Layer 9 of a small transformer language model trained on English Wikipedia (14 layers, counted from 0, width 128). Numbers have three digits each and are written without spaces.
In attention head 1, each number of a token's query or key is one row of weights dot the token's vector x plus its bias. A token spreads its attention over itself and the tokens before it by the softmax of 0.177 times query dot key.
The model reads these tokens: "96" "2" " to" " " "1" "96" "8" "." "\n\n" "==" " B" "i" "ograp" "hy" " ==" "\n" "B" "orn" " to" " a" " w" "e" "al" "th" "y" " f" "amily" " in" " B" "ol" "t" "i"

Query weights of the head. A number n stands for (n - 500) times 0.00079.
q0 (bias -0.456): 610539490349349550236489424368552495671552343358448217642400326302408817268560488546459510463869453616317615587500498820695540552847535293581366463385525329572341577552409569265532561514481512677647463673322550403459396405624509596508640726429582564283554735534572223503645502484331441549427378702438628527461459461429518454582332593581591268387399562580690502635555627815352651474286
q1 (bias -0.314): 481472524258326438595465408292258524599430495662602327393470507616621459466536163689455526572641442444528580590427427773476610493727421504694443466591588367520431451481554529461450506591537554487417578454368615461506621657497382615415425400763735520506525546531556698668566570555326234400502595349165612564333576407629263353631683440611317611440321440669329379421518437727552673221549
q2 (bias 0.227): 562579175518371509264580372585341530677556557485482471654647511519513542562520395661536622726637482326584563483400598724347765344337505311769664426500440731299658440590679339240678516519455468502704584593515484476522598579544363365403266505550457202553509395498689423401613396570385354375642613357194641441788654483517218379486416240586468599618645524438382464550409651542191654386574
q3 (bias -0.128): 512656415375280556263504317555366540355796571583714499555254663582598721663701466533285507754750471470592348443480399514613324472501597519269441687632920654427393544332387512400284350594539396199375431420571395496511483219629440690509458559575704464340401615624495303613518634594506586521694437510509345519358477552345512509640541574524463478601455492561369405294427303448530653606565
q4 (bias 0.133): 656727920584506493336591678268598326413803599346694466398368318553453638493589202406457858214448504510506486661551670411329413467549421373640475524495343722277356560555334724536601481239546560397707615625594498468492427279557280551483479602522407737568607607573488480426486474588443578483459504287701514540471377728367505652448427637494606447497488449474447351456454283326570389703524
q5 (bias 0.171): 433365676306328575638653420436466413464421721584284555433479475716677571598340489686334490442650462395460324503377349298457519446602578343718785433519570570376527455506583421503462293639648442572546353418492621620549305331495441671574535319520615410619438469525361564478645537348261592617514801377480497372823634560652584724618089669645537800299520522471489639449245401465441308274640
q6 (bias 0.031): 504510657539533359680609493451531480347515615476423598706337583592717650334581324367245552337476550713513360757515401373527416217673504587642524533284281526647579458609635551542673329483606506323612377410413354475543364604582523469206410477665459395418556479621496805446520614540485503422622354505526402559554421581478490445448523466514584543441680505521260404435576227348502396581704
q7 (bias 0.357): 535442578746625459063431432370614379484414548534509831338714344678342793363662703656478318428505541390832393500319485362584381381571637476575434378433281477599503316588490410210711266735660508149639451490663580485574836311493673517564591484642561505462410697437541554485413313298662456433392406343519676480425463247487455489551442755593704212541544472463611657420523438586553741541524
q8 (bias 0.246): 497515778561284418395454514628524360679429535508671323484405723663460527391489708283914334435390326480476542733379472692390445290320682522427526576474638582582437506796506447402538385570559563632469516480422633227454321567307563738326440356502524445665328583218581611500611387618741607542228293452535501841433420502665532536357499463511463320385437563528430281428476495332457366451527
q9 (bias 0.189): 372431556761536384477574496555814553240480490693571577628518496423406496757653024288300675447577502505569577429464370385375348461401533591660507528376497551404497409495496756440576548181592340601475619447404769656442556491546257620279355544625142459430531717526379583349355680549669155360555301402567427609549498435529543726363566538780607441439536452489743543803246469414665491511610
q10 (bias 0.002): 794382292619690294390469555480505498657454449566499514395469330651444698501459490586740434617472304521536484302771495392216753250747414555429768476557695350535472354295859664507393444419526614602452528415578433631456405376663339459372496352533365416500651664622458341517352532416570567519423540427461573497732523581194497462612507406392710252647495480508775539351209435123601511481358
q11 (bias 0.016): 718670280556417409409652341317686368346439393526573556479574431596623609544708593384575367576215405536566616583494525567675289230454543522819635461444630562671446541499593401574570502365463465305672423357504614452334492495627120555652337470647682465510413474309566545558407418537677692335479582377488512508481579439342619602428472398463355531404394602549608489734618305556679330695596
q12 (bias 0.058): 382438536617539500245730514392365386293481346550520583414471540492436279603339236416287703488370433346490611601327285387346462556547745497714632600481675705427509546580700273571452408507568565684421441540557553611662360579525559510535351599440346437339553371626660474509574430267630419332539725631680317537623787580494511476476593521304471596619696719647632362299487547509569672635432
q13 (bias -0.015): 514623377374530501552446584455276560409511511307365532484569426241622549539436535588546372601656443536517301349525571411489502428445392549418518457415426571733744673473442491378361411688458515705562426483557528635517359394558504397604371609402555450523605615690380318585434360688322525363437675638354610379340497526454669452736576683619474603410410452504672465375475600474373495627444
q14 (bias 0.113): 324670424379286431506388139647539666562543572613293627589754276320391485521468544552461545435525376573273599572326592421403665539689380605484540368461480639582371405501413560798306433512633392554571582647520248478473570414321631445770534481654520439472382589601716586380418505442500660602413495670570708679439553220547518490487626512189560422480497277602519556755135637522498207607532
q15 (bias 0.006): 370528425471474510437415674590784470412416677601639593351643652464458478544452305296582650576364426514538760640496552508454519643825589486553476529257461549537535380538468472628589324434520554495436530455452502546247454515597549595181469392400548640569581475575277565937605520371283477370531432585295511813595455582356421426330475347730374387456428336342585702508429517572706511643264
q16 (bias -0.282): 572635510472534570342598670273612323657498360450536401635425570250338415546205513501465709351526365600476494429532580926433519576321545269256604304356668557430414462257532493538437264409493573486716486488625308641528735413740358703397677531364573545492346561430524406563532556692424371570473413850530602464480419584354386598434678429594629822516587390786511356477601659575318607480512
q17 (bias 0.547): 496689562483549540412469249593452459435519333380391514172329377362507443496281368556521582704299465400620217510798327263584784515610581508499433639383469491341653340464723360625398689550760310717541595661740572648504431286438539461378446365497467730408431416552567613626354529460615599559547430633412442491592511639609613414501569338513439484566435480434775374545434574362523441716657
q18 (bias 0.346): 403516504488555512371422510631578357543676696536461599526544491292643552602696502508694462338304547615382540516418650491474311546528591465378731546477535413542478502578338481496401331577509642287433696565356519472534385624683522463491634489486448361458349127493310695607458573394634272581667309459565330512530688640376361438599424457399499526679554552614487515616483397313752583453078
q19 (bias -0.306): 419604642515439367333654355576459538342410467562452621503536568409773531237666664613448343445685625405306499699409399565490718613524471295305416564662499360748461356343460392477629271659517654503497545954526460566333401411441615428425412577590627566388523596500459538230523458525586688357457609334358712437298273466473146413580490625390675487521633405307662476623708256472712680225737
q20 (bias -0.199): 587354437419441574462376375623260629701305450503554413766268467335430630427611526478532353757240309667383613520446394460538401587425217592219505784610500664504643564446592510513443555731347595433680444369479684712564577359739605474090727338590713578523643435570488411577560380676654397409475599569509421377694347397467575431420370409588333453609374499584586526259584430391583498695624
q21 (bias 0.457): 747544389445462413584444717464439529443365539394729551498425370612508646616480457484523486463468567404521619304534563513579353511462549728482653461698562473620673514482430240307359638559540443443496466538422406517491532366473408598675473414394498511362634464460405600748497479343629446382426577490293446293254481333522388634406361593689597461635578670287581449571419504602394481623360
q22 (bias -0.069): 506489271417479710581553322232369523351642435509614630302565372507332637555397523656670574445271348540462531399377400538490384553445345422567637458583452295230461539512755530739544562451625454453738415562616324471441583562607524490482493411445591664427404461612360718510358449454430545448537354489450689520701676574486372450779535630499490453482525546437679580496473498546497765194608
q23 (bias 0.230): 559304726583488512425539764447525443345318424223426560436370306409494587442578379840447455487582260470594462632590641309504397576606594329656686507615601489623416616299358618672569570268078488384584649376403570432654542440238671443714547224617632376746396362301399274440573429503623730515711496397490578589611452520274480384714535337246745299534681505526629576538532602379567582727536
q24 (bias -0.241): 552523616450333652567569502467408273526607568501524466748278462519428296548635277377494265453351688690792580611327390548458769441425528599320518425326601449611630464541614393514403549456658499379578465455375628201536486410720417642303462639530452617330431725502541588564629396446391526576454226759350411408623362288668576484479529472551697462313477472448540327574582522413520445611599
q25 (bias 0.165): 507858383448699384605528327466379290700544630295443672473904701694570382567426557576426541544316608563524535434364277538564448357392486594494668434520499487482568667438525642266367557364590400342648597554597263428395635557545559434520506455437363384643558377557334354370392373459520647251251683414381452482643473627571515692549501498464606434542527460580558517628415461312674258421566
q26 (bias -0.152): 337505527369599492551641449181467743329310407396438439364352476229282649577262456614448657420250567254552399779403595494422716498537605635527588491076531469643452399443431576528503301576565320582383658590587516600683707618516607632692572365525396388537453619545433418492418595305515625639587521554667598406384754628339664407524427339370337464293816552500512588639452493740430508536535
q27 (bias 0.078): 454317705704475408248283512599364500317592544343520653446430563349553687332633487493587819501547633423426306533377753306567657479479634542469576258580406605694793413391432578645544315554253476457454326610728769493432641444484666448508459350373370321582541502480552433347359519511344568296498462397664628484501431513353724596337428590458583511498704685444509741477547243591242354531559
q28 (bias -0.318): 576418536646291540529600714601493550665470569588551152587626297567141656587463734404674568708274374428543635417210373529258708588389398483695470573651527418355622692519487622224271428555520470587338600594363292342584581655309645376432638559431600907442455626504658495630364688491533583685424523583349230519568262520478449289487386366464464749580423476638285494358535496380398497262621
q29 (bias 0.229): 313354461842407596388445508436370379503256538416385758572562667441458631405582432434360389436582386593479411522758591171319583480590730662676721567780321572384488378488302632360534458480538811239511748413632504470401563513399461532631498558364577396525416516491379475772687531482347503597462453417467471272499410320465493622345503371612615449801640455612488547590474567550268394662539
q30 (bias -0.020): 402411532438590603255384696634273530646513735456680414598563352460585642288568604498434540430532423586302277423545685452454564407557544445523141471454332630164495303459491734532525426479398707543492660679526364756351595395604658505607438585480242679459652555519392471477409705567381549546503534299432467387492250551571721278591550497672563517587396304473545485586556484603445601334627
q31 (bias 0.025): 505370717688419662481362478465505631404541391475384676332399597371423526417616605726419481411437692466617695377312744551842317648506500554789668491396570234637339544470607395492280284364267552413455541575427536566579600291492597497489662280232577649539472531530404559617848383335761369454598543441594433613541719482543515598540475464696300312595455555361713544436591354233488595454474

Key weights of the head. A number n stands for (n - 500) times 0.0007.
k0 (bias -0.527): 546495693421503478380314337314343513618394376450596702457177633597332763570567478574516512544741595598320242669355892254639475433288474316489341325648502445471267475537314430463550715456393437482369506679465510334529747410547559272411436802753552517345543636388451621575359383768492659341567663468193638357430245636581531606526546634676615515564191689422435437528418392670334527637611
k1 (bias -0.754): 383469573544346489270188505489405520191299212554712609421710580482672399332612659741583482503579676611351334550345628697524611449546753468513446420573351456269540392428633398521545454379301651471508371383562356689469650557568513668805618336484554613570868567420386490674384410513270620540405592357395649505608362465697164182568667429479405531337288348532200543466573624583481443533470
k2 (bias 1.026): 572368463565292537437502282693457441489815530417510304317768376385595462496375397666484344707770520671650436383446631431297671418395476378551402676355593561307454249089585528527307350649570497781721529541543510572464514469462543632317543511601577478555773449540646416412711718566486610501457491397416414459775420308537424423626221450352534593569696623587353362602495598565504650510436
k3 (bias -0.440): 587362302560337268623563628533606688233711293397497421556564766629838568508647254491547523328734232498647581443514543482656459615573411281552291290421397462555538758265324518442460462574350644162398642479455699517515150661682379384347458492569795491469500465551448448512637480460681610384521606432824421553364301474456405428571631453624536595371554662408371448393577256628561483564523
k4 (bias 0.702): 702553545314502570648590458427658696403321632638458678561237515402442344281517438538450491521632685465430910537360436600548631576557124261434236426252482475502389670356472474467512436508395648510466275556535400496607562524590454389612517311414795619554310775551457302612590677494502341460481309542433348659665445774431454460772219402460455520544438603763738338351792489503450424318556
k5 (bias 0.737): 461372484362344520297579522425371477503485402801525484620383350302413522529459641361427453437581715458241458614348438734324562576699058503290523629698870151569375564480655637743290383578636490429594676500415416715494345401612604348363576703603598464470476722636600605394548569636434397702471485413714325458666153618521791525442465492575409575411631667569499218533435643314772523558361
k6 (bias -0.047): 433621617632454473456624646254582550226298677665588821467373783373396722481260285276583605417503391645732626619451289534418330393496378733600592711673523662433619580444254434516544419600337398314557344444356470509639500445625456440414340602596680405402743640671602366689669507576412227194748600423394253292385544494567406473791483582439424808488497715637203522319552379514439561480468
k7 (bias 1.115): 592520548402384548417598497492602519369339887563406711515481643413343366592570653756375429576419323703347687491326457594527755426644527593676669394508521362677582083498553773643421516402760338441760660496659355721285349125667584708155413473539514448470234519650468596359718702376493522344454435517414437436432316619510315630508356659426577489583270329626674500509235484397668173607495
k8 (bias 0.401): 725457502662322522589524375608523541330176513649566457618580524497376670361735533625473302508485531493465363411600595692422583531141715284367410736791462417619681570456409684532355556665565499397692414638583652269413501492328423435312577553453209616489539481637520480439445489600528305432432809586375552535581514407492487400691524669668386418589458462567723480365435410220527251355588
k9 (bias 0.411): 572493438615350575276692570260727628497614517628363455581642453587619518552775492355307542546294703907548783712272362385299583595433415639339413766270453555448438573157405483256480236434392308181636653435352599670401443429427356735493628512484337756589457749551667605585359479666320416622355419457430728410293408474385476624517556412672469493593529438404869350500370310360575770512458
k10 (bias 0.090): 793644473376655626478283533573357487507491339477508259659482434798482782603753329347433474630395421698491651536387487415600396634535234502244470481634528489435568563730758625603441604437446288721286545769598484653613530422683294333450470667303686422310468764491599426310252657382292507657496435611538531311443415486406562371324509551268244526644416386740315581372496368406702380457560
k11 (bias -0.553): 497435358507325513544698530442616753679646565291566467595437501636462576443504565863425566536284564677670388594591585585518417425553314466634529495622458345390499525332611408593571659669464443194851441569417506468467492688404364725712610710165564400449422293151359442445469407367650285330582432482537534411462477502345417514491430634591505507403538490854518492424502296715468429481319
k12 (bias 0.594): 343340244732524567516688326651561453575433617549395641349572855469487718541782159645546512441541709603553643635430427580312470395591283276518443496313387609602213635671455419655470382379572451505656769562472430419525527336560395439492522663396419555854344382415326475427648818385408338277354683409477575607533577367443482680369531544281498360368470506595408336594509645466468720602684
k13 (bias 0.520): 535496409496352814363403404609618452489509557361307466533518584335632563584546583537224571430489286503300613456676328543470574463628591319290370441559498774595674455451506404454383504480392683604547350584580344599279600236431321603554304657362484518754460491604419538536542464526497458695351571461547399234543301552557705549524289341774545789534477470553607493489296697485462547638565
k14 (bias -0.388): 519656416549385354846578529649655433456391233731458587336509475344597237586544467378358451456464365401377459505246324272785518721481245629504681516360496554350262594635654493766463395361526528461389517525626540511436553685386219545566538449562495543459517508502639564586537531310565346544805488456453637518619579418538410521724643629583235466616349610415628507804416668833471315459232
k15 (bias 0.252): 499737444369544411633773647155479501345464404476784267458603676354357490665454299268417408393533682473527806528572394586647212409369449406572546714294613600596298357387435408543726361349557464423687577495575506601434667277585285629339602611578580322624546822572397493490573481369453554532635620605520535485475504393296363487476326405373471424190472396376518430365569588453400399784629
k16 (bias -0.839): 255486474595542417341549537586599478307517252298647627408391413228425683620435397707684464449707360506457688309474729438390539594430476516291129605740550520463527569591547582549553440474453628317295375453718880502598526745379652591412332518549322318768460575266540275465362577550495505862535428330458523659420531545515537648597658410242433287498532522526456523473527387605672382717492
k17 (bias 1.260): 559759543320324575690280582597732608355506619628554468463698282528195546527270487672288591637553675464547486626756356495507470543673425612453622570822480794383566441516519573703198541452713351612624352575395515520374277387484568441405489304528511562640504490629454400380413746571435270624227417513434448555239603639346457534470229264414753566668301390504468411448417671339450493645407
k18 (bias 0.689): 456543479500458460369803509375751219569551523547626559542542401356531604515704487320668684666671368693343528616559554415485314542470362562393562636592499387449785319394544405557252486504710727344495324281495592636520476592720108432351398304410701503544389384702317750409518610276698605563530640823625496436581474637345455339472489324399582453479560624617419316406864426242475491507601
k19 (bias -0.492): 576526527551224224676431613578683340560585310463427694432387552478566675664235441951443260417532345527387233631405592456375648490347599463522505646580478701453392404505691339243648359672263629578470534475757626394326487371468534375362332331288658420640504778622565508639658499666251641570651590603446454504126435372402541323349638670886546448275680574595439277546694455490411543394423
k20 (bias -0.656): 721350693305429389643566488735593617722501305545708286306063537344504495465441345573438395657723490379334720424545318645640593488624470323231609447490481312424719582607387409376709477499384570525498342455655650674612626579615510279455755542268638371437700569620495306587394545702662518331360491407777548400403458217644416489577557297619402581505437385426478423588513330686428611465579
k21 (bias 1.022): 470783326662327491455297041564551293770356645398509511582667549348603600444477380594776637483472389678625560762624557715377483479636535305602366612793530386551567568369625405132611496630537629250488556730342436590505584495438331429308385491362498409520559603587562451268729507444195533582425392562416725536336444534470598346505227555512648324473443545458598431551296364658340493533667
k22 (bias 0.376): 462546632509160581355536573557292322747344501429444451364448705610392563673399519624453646522333510449543597551604455413321601605479663415784078496329628438536609633486477573661406389405595537394392626616531397484569377338377519535481685330709663461567472546556607596536569552368488686689654639553415528299426394342551597453524277426683333387401458218541463303652579435652432654373463
k23 (bias 0.988): 419502809507789654198807415626446452443485648235541711388516601253731482600642325720474409472695496575664511512399827517603126514522622336621488413427576681574829459307701646494536370543307274407475445286334742459492331402618529507227432483485484473670320432504309525488762676172438528488538255301631534543422315641686631582545336551435535488403477664541403535322440434379475750336312
k24 (bias -0.608): 541646569435339678748900292459612406584680472545658577549652435505255473564702288391592361497306822533507733452257734516701549398643625278462709429572689379660539525634324594633324356387410483611519559478449334498383557620438535670568375183454444472493448464524443255566509302543471578525567460801409386630567452181292771558553518487425749552543755310334288295512472338374799169563491
k25 (bias 1.016): 713728467484414646708939427556395596629404611591635351433596399678687428676580530026679408582651482549183515389418346440327360451420399273583851484747600711220452507385568561484374497665584669406606465516424241513459496350525431693369690534509626404503354598502535349626584556728444690548574623516372465539402587679661482343574446467330405476442298344554178502147444542411432557436319
k26 (bias -0.061): 372430743468607454699364532489676539178398599604498548173509527420499615601401338634573566423355503377491521629340437565525353508257516324399523469274521524515473295425542512468391639578558506649548629518556347675527396703281772472798465580353683432329501574455806366453508661659587829745207455664312581458597445763645470500556455579384206371560671251365635479457394533625261345488456
k27 (bias 0.683): 523476298457468547490297630785385419574458781397307557775550329216310385591369417483574477465566523488614304614329563459487503365574329246601712576461514661756352420688541522569789562563577579226768204487592472735252385317601423584539512299429640487590389398413422658649561524573501475550372458448572609391595616580299549329284329671688482474827406541272586626296550473400509479289699
k28 (bias -1.133): 409412472691531674645523575724301285553341538631444291399390373544581454507694470629534353591371341547623464550511515536520526680559466521457464329386495340218253765696402183504562432855576390356314327435797264325505611619424379564353463620412538615398536537374767730570421508686346594458701504540334503620524409323748419257550569324796667658462596417464398617540552665613492367605636
k29 (bias 0.844): 529445543375408294495756476437344259455429716585329452713451366544490490450728525600218501769438764211408382519366413388504629678844370440264513630548480473471386411605561662488584477452630695550677547770555507381333378526575568617338283537294667630420474602478365459507633510310582660648468506461555651456496285556506461343518332403360211437745682598410703494691326625529372489267698
k30 (bias 0.911): 682477635232745483550540358619622493586539634587462359288440656453648414378356701436679380358422429798292648741299760325602455505608466581312453533393318583445372431540403783812501286706416660455667273581603514346318395207622466490646512640506644402485513421678336381570650694442250513546550569322525292495387417398430498645231303451521634411684516559382472608272395513593448426582675
k31 (bias 0.255): 587400625411662708700419505550531539169701519562158447589363433499486185553305607595565384520569545278357716542355472355507274580458504521710478521680373318508651571302574274743431523359455602523637785587488277413680618323577531518411618383328757703591523340506483617467609449381563413551435246492497568356702586364578519561545705597540395444458399500451473533519358338406627460515395

The vector x that enters this layer's attention at each token. A number n stands for (n - 500) times 0.0087.
0 "96": 468531531555478438491367390530613482606520520585491415487517566484507392412581333464570494448547514565598151534610414440587599669355654505632349734490364502364635578363413480466405714547468480564493526397521661522574607625472546485612476626599345556513600550407517503353521471336502397453465495541474586551482383570563360411489660565475545364497432466206488625525402631576487553473537
1 "2": 420518506555547523457308401490507603443441412381458598368402398592673641384502438488585532443303411478557355473474633474558539475550735557492517711395256552402537468553472349350641657571453369377251397570605555571388658624403593497508420547601335553452596470406535636421440426432595483392389440533548580531474540505468432601572738597529541510409517483333586770511593400581472388633537
2 " to": 285498525546604430483312412583598392643442491423478540394382528502596398366578424599589469545422532603695374467541548512648404522418758353511554484412528329362616610611390406286759567515531547503340596498655499574493433634458523567377490516559343438437534496525333533529295457355593473433702501464524668512432575403439490434512570521505552469705471460315567631489503370673538502606347
3 " ": 399459507650506518332497612438442413428377344426529336593516455608459563433548277604482459358272376572512402591626629416584572504439659625601485494518453533461536386658408364483657696541330490524214608459560446629536576515470534573485630520512345673655348401353390640513439493480555539419640506380478582587440519436471402417362784603387538373540645500459655582587394406715463372689489
4 "1": 382529561631566482407444572388435452278421270473527531504642427636582390382600340506473469413442278554519418482663570307606558487457742495547421567537428604379421533511438352486639641603451451554246523429597530615505584554457494646481557532516354629537505383371384635553504436607487581482453407428456504500393549382546399526396654607447575546565509537346613841520556437708408452566444
5 "96": 253537532483637506447262360594444543339441173451529446419640534628736546548513406596617485350381406566559485419527585423466391500251649580529436434451427662421471555548517382458690639550474448455332403522478602509462593499450538649517521629599278553424638353307488490547460483593559497437397476579472634522317455614471419565435678657500575486641393538391652607455584463732510467474488
6 "8": 352502443536582569395298347487486645394444329415445521381459535571608608377526439563617540419306316507454527503583494462547545549472786572581498606414325541521464555614418220471764613562519368448308558604508599548434604607355592477396441531556379589433536476352439624516433453478665519426406477396629555686450536492410486534445666632459577452474362609357672661459577443552478351584387
7 ".": 377534528665519525388393362412646432544529382616432488473536546535519651449485483552510487526413435449489357544542498363544296632381792518609498685559565537372442516601497317519588723505575406491325512424426504513471521618353548501595445520633288571465422467361567777545532497494513473429443466587520641640304483380458422432458534604491580311505474609308659565464598382541408468580532
8 "\n\n": 382577550588496518354396428451684478471489473607391363547603510564579608347489411538492457527470538528570270576457465523587442675578841469547339726520513454347581626465413380436514611461523435569337614471314477610584544619433492488580488570639232579520498480425428581436463563522462417420439468484433605704485402473532401376493602523550507375495533490389642537488606503564451440483492
9 "==": 285505642599432588330260497489558365438403435467362583576515571588566688464411443523575509504638557591617341465473581662546407589751709600508526507643595544493578663502476239403475621469414404470359485481433457589459641528482382512438547593577379516500426526432363584610242351510385359476376512493406721598462557520562532346434579527579535509503436485360565483480404595632386472787389
10 " B": 484491476521532448418516451533572378499497453355591483583493497658598544398543415550541478486632580525560201517650502579606546585385770494506492725438532618401443374548335329324631581545451483601296496443382461545447529628590498505537480465480361312578586496403455596448632302320425549482511448465470541591324470343484393405507513711603431528487539534537606486604462500674409303603553
11 "i": 436532535574413525390463457577553372564353480482524661475561376570531470374505351501625426574678443399634265566461578629570537608336676357551369586349401629499523518550215341496692522541392470459310448405401538507524538486633516639564590633529363434479523503474511641474523402454444619555209572410274476601506607359417343353607537533647404564511640577482692576545492596616480398486640
12 "ograp": 358502513483534437370352317479399375596380431508593632531404541506510578436536464588726453479622607361667478418399379453469538540532693625595440464505464650365521407478226446320675425615388330439506649446609449381411668593606618519491465755639347500426582399407374515510577479653466466517485526426387470571317629608737292552650466637578513414404644573433515610503483533551548385382526
13 "hy": 425555580683507391541453530433560511592373519666527481447432504508585657496517674557567492520411535440544469477585473470480416611491695492552647499456267648531454523543367430337639410615440542368525510598409399408568674708466610424511376697406263394534579445226346539482357409468514510406419602423354518588502540510368236525453577582713479478565594630351559620423388636647392318574347
14 " ==": 341591567698529484356325540446696419534419309449374544523483464560517690558491572610532548592492415529584490554515499451539478616621773587539548450587358554447596628585420327410547591479487415517373511556447464542505756510502500498541340672583239441405499525365509631567474359472502440402432419477346615490370500554550438391481514652680445449457386632388595502422526436503380224582401
15 "\n": 342689470559528489375359376435648534417503570531413445600619489557572562410513321500445491445457520473516328578484558489504430517530847348585371704504332462330593523560446402380557583487588569574293558504387488558508581644504462389496428555630248556540579419378548715429437573511441551427429517478436574638460447428530487356510580525608516405582513553427648550510521439622554481392571
16 "B": 402375534555494452461362347495450483433487690324393527608405383639543569522519478588541600509527615576550253507581616490658521507449710459578551649507557528342474392512330221408573626568399503556321474538278499593502480701582503476570510412470332453458516427427475634411435475475464439518484375512607508580366518414520475381493525648635540574648603548549702478558550213570491389403577
17 "orn": 470443576507561502308432521544620494599371439214499601525608384575476636438418459636509596481604558726668377577599614539583513458442698320581540475534485535398492550419437405407625700623522411481295462423446533559402309691557533398503746374398415482416394416580406549404379405513572525414541462488348371593294756615401376522588468518496487417623526614505539571386573226526443519452687
18 " to": 365430477570631541404339437499457374625519541334351632489418440549563501361527453648557452618496547624689435532527651495646384419475731378442523386447551368429570630551311514254723609527551526552425594469662462549599431569535452502398502506512321457428442358412324529522203454471448515445550599459599606498468615583405521339614458453441613484661663481387575699515496451616455546500478
19 " a": 506437568591542503249421482473422292377552495273510405456549402530443543515561359657477460389461512536792454499542586422621563523496746539617568556381472518520549529493392372380483597477363649446519440458625643576437403741487570596559559551484437463691437378457490467542392470492555502470630487244445563710431425480271496382483458555490580423447613526361572672681396589631318412564487
20 " w": 334416610675520513419520448561489182416488527508568489568333558464606558461482373621365571465606418557518321571633622342459518549487690624597545446387207532440371491498424371370665528535483478636426410465545376500484412558516484613582544503612263570659491303424496522522545342449492473401626483628477595649442420307444509525470633624515501526547633459517435633715491523549420569585590
21 "e": 331435567558580508381408453423464387593615370537511493440412486446630460596654476596396508525497325423571458604651703473539490599524637460566413532455218525424449438546306308381580554574529620552504565458433542651305380556336532658571634517591619514543442191507412667334320250397464469414490395520521682500427556600550426502453566508551620588377547415526711626629487444680482461546378
22 "al": 215351523564525437399365339457322638477532463359515595557561510503543546300676627716437602463321286562466654663570646577568461570453661499506489525376391623547447533493457381308429584536342592559420552411574464564563464409425628533584337550438436584552520351323436574670405398462511535467602519442485537532445609498430385487565559467548730597398567465428598404752475572553313486472443
23 "th": 376408539707523619443418316419584569468585491356381693393547435497517582346432529610514440413531423458546419528540688649510663424411723518610485616443285560413329350352504414405740567463347524480370635520553543555611522646321658680468347543439387578623640396447418513563422475458510542502571503367525449396444610426523326365453794549550538544374575589554405512531368448627295581554538
24 "y": 287472572747508461458442551465556472536546532417400585451533287460554615341524561624396508331439674417625396430579699508439490590526658446569631411405189599448465536543579386318717537472514646382578556422544466522520504726358541646540379522385418488547667457455422731614461479417512461491395517328413432563390386417510278510481799540623626571519576489433447622541448376575403396487496
25 " f": 255479596677545436354311451508493357468567624462519542458516516584519638551461370575441460458471479491553298660609559484571553499485719537680542534380248592428389416585391349425652562498457500499534471460464519413515541495457605534646515239412396469492532432464457549431425409243604404509607506652447708468336422377482542421554718532612606371539698434568501645627595533561401393606543
26 "amily": 426536671486533387444358455540664468374550403516572565473535442514470489516554411639544497386462559515570475624530662526512369497572763471604569541448025615475466467541408468415620607644426509447450456495425427486314526742356679588567679519376340446417554317378369531394511300512459552544327452527395486532420549449418307531650601463582509513416652555388674595529643535492431467689451
27 " in": 382579538682550406318327521474535467497379486421487618493564295473509543347567474608462526477496563605636350449529577261511483487566861469617467506465499485456402328550366438367722495417554537413383521504564528482595492643467576550579377501465362405462481448524511546413336451463586500448599449513492605504473546517356516403539638629474618414665549470352630653702399569586512456597384
28 " B": 444348496602510600391348412576434451443454428404500460503533339570511413474578487606425478441535562542567208496630636432575634526445767629529541601428464586314419324602358426499637555594503418630335498461366451603528563633635521533572598367467270466476498447480512594423453434530419515431428510502596570633434469447502468477407499626513573604481591435580601548586473486662350383488560
29 "ol": 366427575546478492400223507516340538489302453354514593422520494527579502216508457640538456558630443541626362569538695413509738481440537602567471533602415649262495577524332496527568593651707433639405581535504405500335490617426497453532635379475356454340466385442649653539274409569451665472474491398442588543372708440507481534588613465510613483652463607427506534648476575571437345424539
30 "t": 403322522653557573481214525467466470633500581275548479413539492570631614367402551564620470534321272438664385431487727400454687413518583496505546409537439429295312434500534323478570405603583507562379584601466456509489615569388556537519496536558425595427611466491568661432239423582511693556481515408493653472300673420441358558515385437506632507479472502474618702602360528608404417443611
31 "i": 450486572598544559505361460538432540595530429414402499350687268591414527399427510596611393511378361430581246408410749552475617474351634428541407388469372430536552374649429358495807540449417465486404547429603509624358558524428534550579513499468323515479604469517587582610387473434514591573281604463437605469679572453376345484626500529562595636492562574427630689608536562492361369449600

Token 31 "i".
Which token does it look at most, and with what share of its attention? 30 "t", with about 30%

Token 28 " B".
Which token does it look at most, and with what share of its attention? 27 " in", with about 30%

Token 30 "t".
To which token does it give the most attention? 29 "ol"

Token 6 "8".
To which token does it give the most attention? 0 "96"

Token 12 "ograp".
To which token does it give the most attention? 11 "i"

Token 24 "y".
To which token does it give the most attention? 12 "ograp"

Token 15 "\n".
To which token does it give the most attention? 13 "hy"

Token 10 " B".
To which token does it give the most attention? 10 " B"

Token 23 "th".
Which two tokens does it look at most, in order? 19 " a", 23 "th"

Token 16 "B".
Which token does it look at most, and with what share of its attention? 16 "B", with about 40%

Token 9 "==".
To which token does it give the most attention? 9 "=="

Token 20 " w".
Which token does it look at most, and with what share of its attention? 19 " a", with about 20%

Token 7 ".".
To which token does it give the most attention? 7 "."

Token 21 "e".
To which token does it give the most attention? 17 "orn"

Token 4 "1".
To which token does it give the most attention? 0 "96"

Token 8 "\n\n".
Which token does it look at most, and with what share of its attention? 7 ".", with about 30%

Token 19 " a".
Which token does it look at most, and with what share of its attention? 17 "orn", with about 60%

Token 11 "i".
To which token does it give the most attention? 10 " B"